Layer 2 of a small transformer language model trained on English Wikipedia (9 layers, counted from 0, width 128). Numbers have three digits each and are written without spaces.
A neuron's activation on a vector x is SiLU(gate . x) times (in . x), where the dot is the dot product.

Input weights of the MLP neurons that the questions are about. A number n stands for (n - 500) times 0.00064.
n2 gate: 436618550448574570417690577411437163672565205622361496399419642711520529588443278488441452763389250471483532588323327414686718586495706500377543466461444433655738710508661549458411633544344348493588770399593616687538673268313409365585561451214598504364488759550625609448419543290305316373586472659680716323488504336420590532594480701463377443467542545699703524604341611234616673528454
n20 gate: 340583625696351437672539608481306587272545604316368600439796634582717621452396694235468633332487441520500523371614336545465475344377551203470628605623393493452398543643602247562450594405400632430632473309536227632450545634625383271591643606387593453352446500375536579574416333379560371403703424643334512388593598480432407485472740333323784554419524727396508343562384375596441460440532
n37 gate: 751454644554567461648612375519382516476672492762642413562321745600405425585543611179642523313470519407159368383640671687449365496434345481554384311588504341379609612628568588440246668341361458389585298372516349599504532363623673512364622296554398544265480371803441546368329350635734702468355388605419524370595560585662472551492449595736564551421585492575578508381496222568639478523709
n119 gate: 403734683436488483340473272533715293500645431553458669478333581333504496756665386386547230701590216368450422439381532405676430529360507467485636492440604554430460514252427562578687561404550484624290372574508378527588463363430713352595707446676612374542575578485790562524400635420433725576517289492504568352817303446463436545472637443770561399617562576463481467393380428442418422599519
n144 gate: 425293614714726394700632366633526695351481552441505473624377651419523441329482595597574381722335569445403487439296705709424417470406344286798658477510496711246348541687678201475166600327371375734623311549537641673626557616776482775594545297653271687450455402477746479296278225414491302464595319343350397519496318292557343571590726671509391606716652645214630470636415287487406525496610
n157 gate: 482345595628663302457199504631391412516579413657500555431445691711524594488360414450415435594600186355472488612558595434364648414421551466420726651508539653460674597753322497419643595504418392308424241404363297521682514542569812378723434745360558520512426430555431684542519731366594492488518454356439434126707641255431559488709446563605402663641488457535431410404637421421463339618332
n162 gate: 302416521906610552350709566593480411640386389392554339354453550339504351364447085427568480479637342716555789552618365631664462464424434331580441453513284575673469542546696340449569295313579689492444533476538561256339690405271291218698583364524649605629557659496611581507537565654706340313557395555601804602624749428371545194574484682508450575541475400512509444449451550441684570637403
n174 gate: 575558741321311493664539129568407629539553404734569481538409363512550218362500496504413322329566618302611451524466557533427376474440424335421730211459458500547590447557648460627607578621305566409553639606488696358593375438492489420730419741466439149275443557488782772542466618632488544562429595338624561730569632401459600424439644558412597607562539582420464522380654601500343417417284
n211 gate: 336397562592375319469703267230487402552621513565748330487516331528522509652366588334500581504504400563500444523341671454720376542346431293364438409667480425482468732331407361553591677564384579536258618504401440359868657682619335455531587443521577663289457668430823534535655261697292659592544479504551500572465476612419304625564646535335781705439709799613928286336483373546537467653109
n217 gate: 574635704516427441357647564417618403588707449557653439436370698536469523524432650534693638458692453128512425479534629415284370445381521400515420400427581690469452570472299503518447589417449411448660347587535377449550524551474697460483614387452624469404519485322383706728289231324722608389454466629500420461504524751772370594656647290413519631485457596375689283583793439544533289247442
n231 gate: 412282320482421531509689349603655270552163350524587695436664637560217635634422531445572432509548633415504252391675463656315620433412321196398788255698635454513445628745447545467491469607558421464674526641728202578540574558559378536563383648205420350522328539456500551524376578465252659256727568562470483491274652821632379354404517231388264277652527627427751642656587421704327480386606
n241 gate: 698448377599426566352479415588457636545617441538740394456619359380398443621460459456487671402452655379194476511644431393548418402422405686746546602630672590504517728365669482546351389448628309474480590460429281700432489644464235462548480643472639277566298907442504608279263376373513513520563716596456581621528559843484488568645472557476136692545496245298588516692679222574488336619504
n254 gate: 496517508663595150344796613608653320394236379416850813412627479384431341475646529384684368402597570391546400595472397654504331406536481334706743368444392609529375481628438496377464323576387504693595447436588691358443761348357551631706512518555500686484415589767651446426468414480572279586567536500655626425594387533675431585385592614427459456789508229294580488442330557722477611678529
n258 gate: 488529745495634357623650612434561261428399639416635289606666381395532486560375378293273456224423564394704487460549248481491554500358264544281730631629422586859647483608782558581451892513453217811570550482537579589157301288421439439358864500378483436736504683514550465614460495731640632663463540643452612579554504824364698518524398662343269471320711564572453240394684396522470534255422
n262 gate: 292309724694423288814552487731541500594223549639372581445701426387107564583564564533491379453464488447303546393479495846644512623503564645762419318495531557701126324599465269440546461651516305422338380496601763534397485368359351222546504172438539444221568416560543537585517635667615700312508546644716687588658439364650581517460378334479564696410548345305544611600232603512678412571430
n279 gate: 395510682610283372586605462300231500722324596699472505743670919505666609427307495500661570648601505349583687411360485206439469359390403546435460411294431758524475374264404231822523274579563576728509481430583597716500611441629445740517590666436491481300697116639338556530640655395407406329713463621412514568623419378741533430619244590509648034386891137448373523643566771414356442634703
n299 gate: 522450425521438376425516585362489611438579470234656512523659257450523272520508543496251531476317586400355581633869467393454288672358675515439578565620629515500521586410322510474697484446489350703527312358480358619544553483626523322553555723636536429567535531247304479599392195504488325610468600760630523488477577749427480585553581637333331450688360614450912361581746480317585416588484
n303 gate: 554590402447607451576721166372306653412621536527529706479583568753340340440604504175660323496593620457444459530310616416537519661460339480721607575219315363534451473593436341448721449434436540821467428500522418432773500328598631496477639403524434534331613408657625497500715429656303535382222393337586668630240428392516210675460335475563483757462251343592691387619328204504412252598504
n304 gate: 475341544695579220472575589234372519426475504430673743407600432550614559420601626650298285547710485484375280563269819521449724587390573630611697414517568684709384619533373635463779393512575429389489363438657408563547571451424420439599488814591598536306827337476540451504438661516529275449550396352584527448598472448642347174323446429414626618504504464543468390603516713474295456370532
n2 in: 652721411731349576574519382549744865381235467489638400560362434545423735067492381620571541546578467705630530524602423391378535209447557597709391600492581573374536739486678464522477368368555606542627477549583466486482500643351746564725784471511465395542420375341397350576440548442580336315511338319609550315416341614440362375721428465401450582535457562569448596453446550460525446590696
n20 in: 400713613580419533346661604482448468580388500581616536661562537381533402448460507535582660580460490627511511943454581592525500462582364349684476749184260538285285513453478385623457445504376616371546420550354429513419487490645306616435529428423460570675708672507292361408557439456496572671430464352429579537572441619659475726511518456500544593616452522640343573333652263486314486747500
n37 in: 542610347620262424703354590377507627496476555535606667455579438452447534403432515392465541657597381675566698296470540452553766369568663633433367496758385380574348538349523444561699650601507476503448257496609797731475295503541330469507527700511661392611681447316482357449545612527480508553514575488715579551292497410400530297357601621587202455306620397519476606504386553453252728434210
n119 in: 402537588536415627735700606545236362321723335326462713455554388625900630508545492519621526412458504551551462374440540183568570726441592267593568401528591405625436531437400552525500477717406804663411222620559463500387624497652530528572568487430468488527387436681514524614226340596437369286570474500500545598660661410504508666424620302708607357351539477636362562432325320416558275559543
n144 in: 589517520582508640398531654439623637593356608554271465485412579766624660520727403511775553438549178420743531476443520349627511433563558428598331383306753463298369568568516630679354386134226607521659737443488394646392479528542406327482407598398565586387527569245518421532634745368548642465507477484610430512287402269288353745325454403558250425484563316488600489595570582481526456492512
n157 in: 350804286588585521423477601489588552371698380458659398216400207312527625609297451467442485565561522589566515527526620476462252653428511242330382599488357569504656538665443471378537550444572423610422454474461474473532592678548448288387545421449454385634504631416377343428642508633453595896371701550622575784663357683570776324583601549410538711398546592331547511500576397348626532570318
n162 in: 459655512623453394443476504500240492609693426481685673472336426423254565475536447555641445399716350760260417706389683525408689573538504336680367714337559531368402596455406549591372414643692491189645355468425579550410562514339527450580452527316615463305512568659272566427429534617429365585478409158531524293669315500465556667534607573492577763762484195500367446470432500523916470539713
n174 in: 492505607585392366603564639654422346449392304615678576529432440021585526548555577467430654270403435261439421534446446500387281398490401492591472434631535516648545321508474595228450474254747455643541721304173168595331695710508549430335407458558586625462466487393398493469554335641641571692442483465802652483648561787566597584447221619580585473513565363462719545688673164476733206644573
n211 in: 433582561547711577434492568476410373666599656492391512632534731504532467517520333413216373390548423500492540467436307299384384539495413240634477538526567671322624344380467308481404356325589556817773289560442536605553376737441717538485472478724590451406528496631496484848648282565597508305522416463674536679690048288559480468351472476504565470532475680335500418519326695741508618386711
n217 in: 227500384747369604536592563792416593488643199467314461516373291650643484248476484686349407520513319585260395457449713575535638417519689700504279735269409519536609482101640541560422524691296454410496520558427535606555607447115412668654492378512657460357586414480452494361636375587410657615406582447423630419476365402411666578471543496516444352555403540531365450366614595307545563673355
n231 in: 556370335500520428508446470440471422321524387425618580556324570576691252363662649485387437753642369508735294421425420496395479584434482459689450393274563493508428591760269382446711527582565832420541424451606325561391654689515445539325660650566507527500485323485528452428294436714492536278416455146585489355576585383548466519572463626523664366340558861477567610414621687668482393696554
n241 in: 540465704450469608536325385383385397550446448433312586678408643637330424815435293479481422438399559433307614562440649580443407375573304493627442715465503507485466474487511391507321423323479173490701399425407422552624660580535640179604706536528547697551339432595728463617514496518650455616639287419458633303637390441274518654572454594425435434439448562561694330371410551517654530651507
n254 in: 343611412531496477710429484418560402243562472345292554455727580531433383445545304610389203558440488602517512675618750404652573424369566766569406487244355135483680470281336571477488538655757504319387500561547516649581616666593589676256313518415680332563409422416504396466835404604409452479530553508516533863247634500593318570430402691574558611168470571574444564653434396635634613734508
n258 in: 399354408472577438285588425336332560398290500493451379601414759568618706399628428548336563756526471391523549425455355568534689398507461094463504587298427736566817723602488516428523404519518500410570439354383645599578411527519673429699375408529591408339481492830578503699672340737314508656448433512367413402675462492363595429544537348315469504667640768413508573658477302544504610544481
n262 in: 565532102465429671609312459434350708452385421521533459636433458508604604557422597620573467646430472374645427380555496390334510636533375529551511543307486390462630766665556410539290564471642793419652426529404471490403440200525236731379452394435579410713426610421510349480390367717678543519456482549475448569511463462620192496699496671426743373571640763585427461451559478600355510323523
n279 in: 401320410803222633362449639197510479568306693637593543504409409443550593482582396437552440403579329335596479494496636613656540620551503584674402470728530459617591375579449324409560682229401538402479704595463412330470558440549611467332393555208470478334585592507450379332556594637448586518507475412486571802443468474713303426489609475674374584643654377468593441416382608558507396570434
n299 in: 613405511504294406391496393474690653548781346392448474474567322500545552336448541518577416421646486389710533340449657402452366314516580771540549132303462461572500462624252634458548489540681548798446526632244485530628336579402355492389392529489390504489367445492541561392680371616334547392568496664707637554329533244634444423504573545744522703493659466441650350447748649561433406594508
n303 in: 527548681776401520564413626394579229493369389270645459588430678382388519573656272427535719290617596550462632600463508449578493529496389438653489527282408557618441609421447481556448500375468464293682541493327661513431480493551677639436358598677624693395463175515548550470258630597477418421432474538351500538243570554493507423652430481652564324627656319822535428433559519500882678493443
n304 in: 328723582246436682457582577340360469443549531507323630573503655504574763638486461562387382347464605453442357373743564463269565419504447370655554566571474733482478487569625384627503672434817572670507341709558337500405628528517696621557415547270350428432560573621438453641500403447632511539299431594576525282468548286645461430567413355391393417482323636342456520527433450537383440476594

Each question shows a token from some text and the vector x that enters the MLP there. A number n stands for (n - 500) times 0.018.

"ed": 534468497543613544420547509555495458464502442471527544441459495456565554462528436516416503454389511553516498542476430383559490505712510441503575462569528431450491440445446554419554483522584501483482456520520414448513661559476487415525446516456541480463479634420447520534468508474593492555476477494484460520525556526491488462561591448521420548630511467464588518424558516509537457499398
Which two neurons fire most, strongest first? n157, n162

"amp": 571471417585546493465380482509568478436533499572426616482451565513467447513596547521508451446509473356467539501486549442489616476720404529484532471500427548426452509538528480481487442473519530456561523479535406527468499529433565520441478547580476528449512443385551460564525536391515456453613556480453525467421491476514418523554588545525501449451519559465506580463501444558511523543550
Which two neurons fire most, strongest first? n144, n231

"1": 460461560587560518472506537477485619454510492484535446532404518541581441545562485484486496505431492556551493495464511509490529515809482527491462448479458558600415494459522520442476536549501536426525503568479425457479465499500567420564497500544552495500606484478391389546418513540471467496437618489538434494569500405523453520525557494518400502477489517529464403539450461484415527428535
The neuron with the highest activation: n304

" h": 506594508538459439514511321491501521516537501468506451411471529489486508555418507478533475419517470369497471533511578546403530481840437469494414488466503535533531493481484511476428609501508481445539528548521479487524502607375475475514524493553560455494524538443511401554488421433463478491499571538490515497511582414471509538478568543487530494506489565523529508467570503499479506522504
Which neuron fires most, and how strongly? n217, at about 2.1

"2": 593539469464465565457483454565513456450620513437407404476521463536516508509588561509488509487437502503500461503510536468515522501812463495484455474474478442540427503468482584475464536543425514565434454524419449448468488506455454559526469492590549472515494580582477406555479430597570589511445490533454510507482479516448428502530600494487446455594562464541606431486489490488445532433506
Which neuron fires most, and how strongly? n299, at about 0.43

"i": 526532435587547511490440485468533495465534539459509540482500567519410565551517471488448513520448482475425460498514539509599522398781514463473545501577542388498571420379509506515496458566574372472556411526476438480574512513480506519496498526476482546514480521486532504398497498562557467435459582430505603497522458454488548505489354377553510537519534483548513525462407531565431508494510
The neuron with the highest activation: n241

"old": 614539459506470549476526501495489384425527477525472410489427564583511525506501465549520467464499480446498536529521583469468431572646536514482522507535557535465589575402535570465585407461520540415441517599510405413463563595433516561459403478510436503558445500478408457530477432404475464463516500443547485553584594476469454529542574458431452477455441562548415507486539423538526617615544
The neuron with the highest activation: n217

" be": 532488462492511535427502478576488542543555496539492383476448528499463521584508562562417461464474538431465446527486506580360570478753425442403416422389520525483586508478400504456574492589510473509517476529509500493532546626480514542532459448572518499487460524417483501486481525542481407548421511437584487484432475485579449490485529545441499514478443590568521435541516497562629493497498
The neuron with the highest activation: n217

" ": 599468453514540471447569515462497547524502451599506469539431498550542470501498554485490507428453518493501517425514525527425503482899558520453474499542530482569470349469488436456515484447574551518498470462556451456434510567415485533592514537499535450533556459490478510509381415485494510482531497513482497470509457508553492443547559458489471485467489500471539536514493465516567484464478
Which neuron fires most, and how strongly? n303, at about 0.27

"c": 459472500490513496453524471437525548531445581633418403491481519462438522514486387487459453446423477486641571537465487492565526537729510560425473506603540490425539439466553530552516490511522470592440555500544448523486555592551438444514610545480479416440452540449452389471474478508538471447511474565427434539469541520550488552524535424538464391487611509478483602475517529519459508435525
Which neuron fires most, and how strongly? n279, at about 2.6

"H": 525480532602505513518480357486491590480527534417457493451423515502439537505490518516579490474539482435474492505524550500462513490844496485513389515423549536457413539533498391524419664491458480506507428487527507434554568557380438477487531550514520526524511498486517371537487474416440509489502494534542492516516553468493533474468547502517495488549471536471447520507556541461470550525496
The neuron with the highest activation: n144

"ction": 483510489482582515488471593533577443549513483589454444491437456555509512484593546437450474495431416549467616492489506499519424440815570471420469558481415524430463498556467585460520496434488508476409515507547476476483494580386453570516491516503475491579583531463521443502563502452482444550427574464458496483539551491449558438535564473459457547479405465482485532538493562540462454551496
The neuron with the highest activation: n157

"Z": 499464450570538617501516500433454468556484471420526482503502514534470523501551481479547557480499546491523456511545452476492491507839451455617448583498491466524452490518483393463553576556513516519542498463447457450465523583457438468470508496541506481545411478476487416530568361480511517599441489544446472585478557522538496566515507392490532501488508538482583515402461400494501497466439
Which neuron fires most, and how strongly? n20, at about 1.4

"gh": 439454441644522461405481472444497480527464517580514572486442473478478534496551532546408440478459480499441429506510522482512548528864486554484505508466486522515422518437532483422523621465527521492525543448558399490536514469513565452450496569526515554553524500491460519535596515513559483489489556457594511387501479457492530534511499451513531519514435474484464447513442511437427541459455
The neuron with the highest activation: n304

" C": 480541462492573500489461412480499539546444474527517475462454488495436517541419389483499470543467567509529474473511412456484564469955479500526491503543538514464455489521525463519473506492483535565518501479460531552536487482486453417489548513534518486483495475492466371439509449479519508516471539431521508510555549541508539546526499573480467507523504471480510513499440497486461534487573
The neuron with the highest activation: n241

"h": 524518457585564494428485483471465539492543523576507521420431550564539511543461487564509453519464462521473430519468529455502555452790497544515420559389431503486586514416461533404487611531438521459454535466566337480575513453418566502480541535580555455449546545471510506600484445502498484462458477498558490456533476480474512586432456555505562501505455476423447453507542552575444436497518
Which neuron fires most, and how strongly? n217, at about 1.9

"on": 483574494563497493586480465465500604453541485365487517524510511525494473467486615490545530400438529440502464484479464425475536405722483537532499387492449494476501485423572495387423531459510569421563471600504442565544523706540483639493545508575445540548501407447490444475478449495488454504498520525550395529536509498489473526512533538481521459474505491509441480515504559547426435486558
Which two neurons fire most, strongest first? n258, n157

"en": 531510444451506475578515496463517447521503666423429507490511472492484506448589434469452542560471521480557453551425443471592537505768509488540559425550424564405474430461458488430457434533515462529609442563503594510505567483586579513448445478515452486408450546553487428510515454543514436441521478437457466467462480495562498515505536520598543524543578470495488449393447523574571511517476
Which neuron fires most, and how strongly? n254, at about 1.2

"0": 549461474528526522472361538578476581361529489514485377427407447574498497541485494490452522541402423520444566498436530434482430545745534489524475447562534505512557481535554564468480468486449452475417501551546438467470541540550532422543512542500527513514519451465404439481465515628623445492475595492524511463534554430480430538553568441461439571515499458509533535550494487538443588493541
The neuron with the highest activation: n157

"el": 525474433580489483503518482555544571530573510519580403492371554490514498511489431530497511545439347435498569595381483510544535496721516516539550548445488472531446528471501537441577564424461629456492541504531444518488499538455513436521492566502479503439452530438320504580447470590447499566422453438573532507504509520370478441540563519487471502478532531508488450420549542482459520507506
Which three neurons fire most, strongest first? n162, n2, n157

" W": 479488472520542515435496492470461490557525413476459462495451501582452473441528516484478505407476568555440488480500502496485504455915441434607405448478512564507500506480438458501535542434502441504531479530539578491480531612493474471490517504496504453509469471519511425553530419473488554485589532526556462487557564566483545461522521444506464463418445497503525497488535507539501557485513
The neuron with the highest activation: n241

"us": 538512450574507498584483499572532540395413498401477512550568557564538498522503516500465542480422545445470538542493366537485570429655518484470546526513437427505501446483488589556543457527509526534504491551480442504507507593494448498511546489571495354587376492420496398522460457514518464440597461580424488646445565595500399524548480459369498478454502559516541510441494436532554506403495
Which neuron fires most, and how strongly? n162, at about 0.58

" |": 585451494472486733466530497541471508504495455470500490479474461553464522485480572450492486464498488521467493493506484452523524538784531531480420496552499469488488508519442619387597444548551456442524472498479492473546514519541449521514466478490486487444426525528539351462522445489546485511498502511412508474400512430403427488588569541456446501501586543488572532493463607503481607478492
The neuron with the highest activation: n174

"7": 547527486454576480456396473409468474449533419445459388428454492470500518523507541513538523486453491518585437508507518510510489575839530465456543501488519502535542427564482634426519473527424509511456529421513419507472514555399504480511511513557545483480490568516490470569418420476488535507462552508442503567490504510492480511517568503434519489615589498432537474502452491565494516422591
Which three neurons fire most, strongest first? n37, n303, n304

" by": 645501513580552490460554511509443593527468422548509472568386449445535512454427568497544446488433538504479491484466426529461538533881504453481491497555529427512561496466541568473489467535476549538442445467551502532560524562424570515547440515445467468474518500507493519539547398404459453524500538520517520518491492482483508427438472504506498533473494481540532468442437477476479510491452
Which two neurons fire most, strongest first? n2, n231

"p": 483419501522537532543407533486478513521538608520447435505575563519510503484503485448480488469460423385608448466477485471527457481798525555446457493447450485440518485473533495454454520528511544577421515491474482474495449562531471652496556469469595460523536544534490403536530521446581527605532524597463504489443611587507506491518467459475438424448485485498453509509449490418388483530555
Which neuron fires most, and how strongly? n162, at about 0.93

"ough": 554495511549490481476546390489491503427556569453457588507298534490560529452456594541477393527430584406399465543394583546497503457664530474506552540467516507394481515439536568478487498476546507533522510439559445582556508563499568571491476561486561522550471471470462381437502497356563483519480514487409481498561557587527485433488463497457545501531544404435488464505477529557475518551567
Which two neurons fire most, strongest first? n304, n241

"in": 428554420549506498526413581445517545481624542513441473547436443517612456494457604549475548481451393483494551525444462523535473507715545520500532500546467486472532459419455537485511567495511517439533555593570488466475546583515551601467548418484412502509479557428500443355519462516455539415511471374503496578485492448436539548558556417468429573544535446467473444512482545522513433426565
Which two neurons fire most, strongest first? n144, n258

"ay": 460468520540498564405482473519429436555450509467432531508430491556528550531462495485499625517408548503546539566518576448531425540758483503508503604472440507458573462499615547527506407437592567455457496461580405483549461463462514531470581459620412499507495460538423391431598467482484504476489500504518436488603529481576464486509532429534482499437504416565465460454537479483442519539499
The neuron with the highest activation: n279

"ur": 450476505537553558465507455461456505498557539478500459507452535461563563560539572563382572432541447542493485531518554550554467517761485570474545489566486440465494418426577514497576568453505564527614499508540459478442519518475557584450461483494563545525419453443433438582516444480540493543475488525551509540472549504508465551380412462546499512379391494440425460507386512467440484403505
Which neuron fires most, and how strongly? n162, at about 0.32

"ons": 542622477549520441430525520477614529480500479489431468610499499579488489443520494494489508468367436519587589540480388455568575522667466471473550553404453531495516449445547602421469543554556535474445598524495484501452575559417462538446627504537449465437480538471469384494439467490490445497524506461562501552512546578456432430469495494406474429451597501541495405490616492522534497517461
The neuron with the highest activation: n2

" Mar": 478432433486518559568470455497450513452500507511512448515503505497485559453536401465442542471476593520453446495544593520532548445869551485543519482465483516522478417535574451455547589490547523509483473421518544507479451506547555492456517470618538488531435457461432443481612492448517506592531537495546540577417499457508516525485497464468459456536437470484418517433439462510432501522514
The neuron with the highest activation: n231

"j": 555436405516528577492446497511469518512515543480454511537543497452509526537445522519420505457503538459554394556597437554524528378778492559555486479476497490564543438438474448419527567527507558558501482518494468359528496604461517492441502526493596451521585486526446472486555442553575547522501470557466530596485553508473492418423365432488528515531442401539428488439506450498448522531496
Which neuron fires most, and how strongly? n119, at about 0.2

"ic": 523503502515593469416465584463565469498474538460601528399423449531576509506516541480469450439381420460545605494508481572491500424754554460428531476618499551460484379544472477394524613496473453478530454446544432544476592549473489414437483515439513542555502529448424504513477492497489544562486573449463517511458479547486538537534558464484430518446560509555503604501496508543425427521512
The neuron with the highest activation: n157

" A": 526489500506551550482476495537403491382529477479591514463523438453466522527426463566501553473446572558440523509548468525486610462879491479537459517508548495496539416481519449483520548508513479534535495466557563550467439537555514421468512498580455429520531448495427327548496447484520539524495540479498453516516517506475458497463479529513407498505556453452556529454497465476443517513498
The neuron with the highest activation: n241

"4": 528526462448413556491500447514475479416577504402459431405511481555517522515566563523517523488460508543511455501558500519454461534841453513537458477466469420507491479477454629424512497577381515554491463477456469441525524479473502529516567472568598527493473517481465470542521487496548562560467515586452516583428487436507450564533566432440479509596587481456522450442464506449466533483475
The neuron with the highest activation: n299

"ust": 501419433507548533456480460552468498608481585479498466534451526483483534500668431474391486582446509517522474528442527526607462486730509423509566531484452529457503428448609547433548469500598502490426477483538427518531539420524533546501490467493535567463509424510367402502579538423489570577549487553504514451517528570491499407480464423551471473421485454596470460495532440476434544517556
The neuron with the highest activation: n299

" m": 596468537427539525460544474559553534462529462523549401497458526521513497500453453458416490492474445471473521409473601543537496488805446448539392492547435526549526482513532508479577438536509506487515448562525487529550433604471444441519495458519541471576528471458476343573444559515558480406554512502504456576496544467409470560534564564380508554577513515492501460466471490450475487478454
The neuron with the highest activation: n254

" l": 566514497526526481435544431548523539513509459535472465532441512508446484454417476485498510522529514440512437483486563559351418453853455488446471514526465483548535397500447509377551593490505573505507483514503493521457524560407504469539497478510574469546490485520484502528449367426453498535493549515511561567509621443439505511483551548496503512602503509520550469511521476512446428511489
Which three neurons fire most, strongest first? n174, n217, n299

"al": 523479467533543516419501612532497511476540507486526533521408537609592513615450472544554568604361418442570503526450532507494424596732534486446456606429453417470542394538467473386585546511443546412441478524516396545472565557483503436487519574502559467475474508528429450575488563485457525506518489479523453526529476538415474490471550508519460494475503521420439475492510512463423450514523
The neuron with the highest activation: n157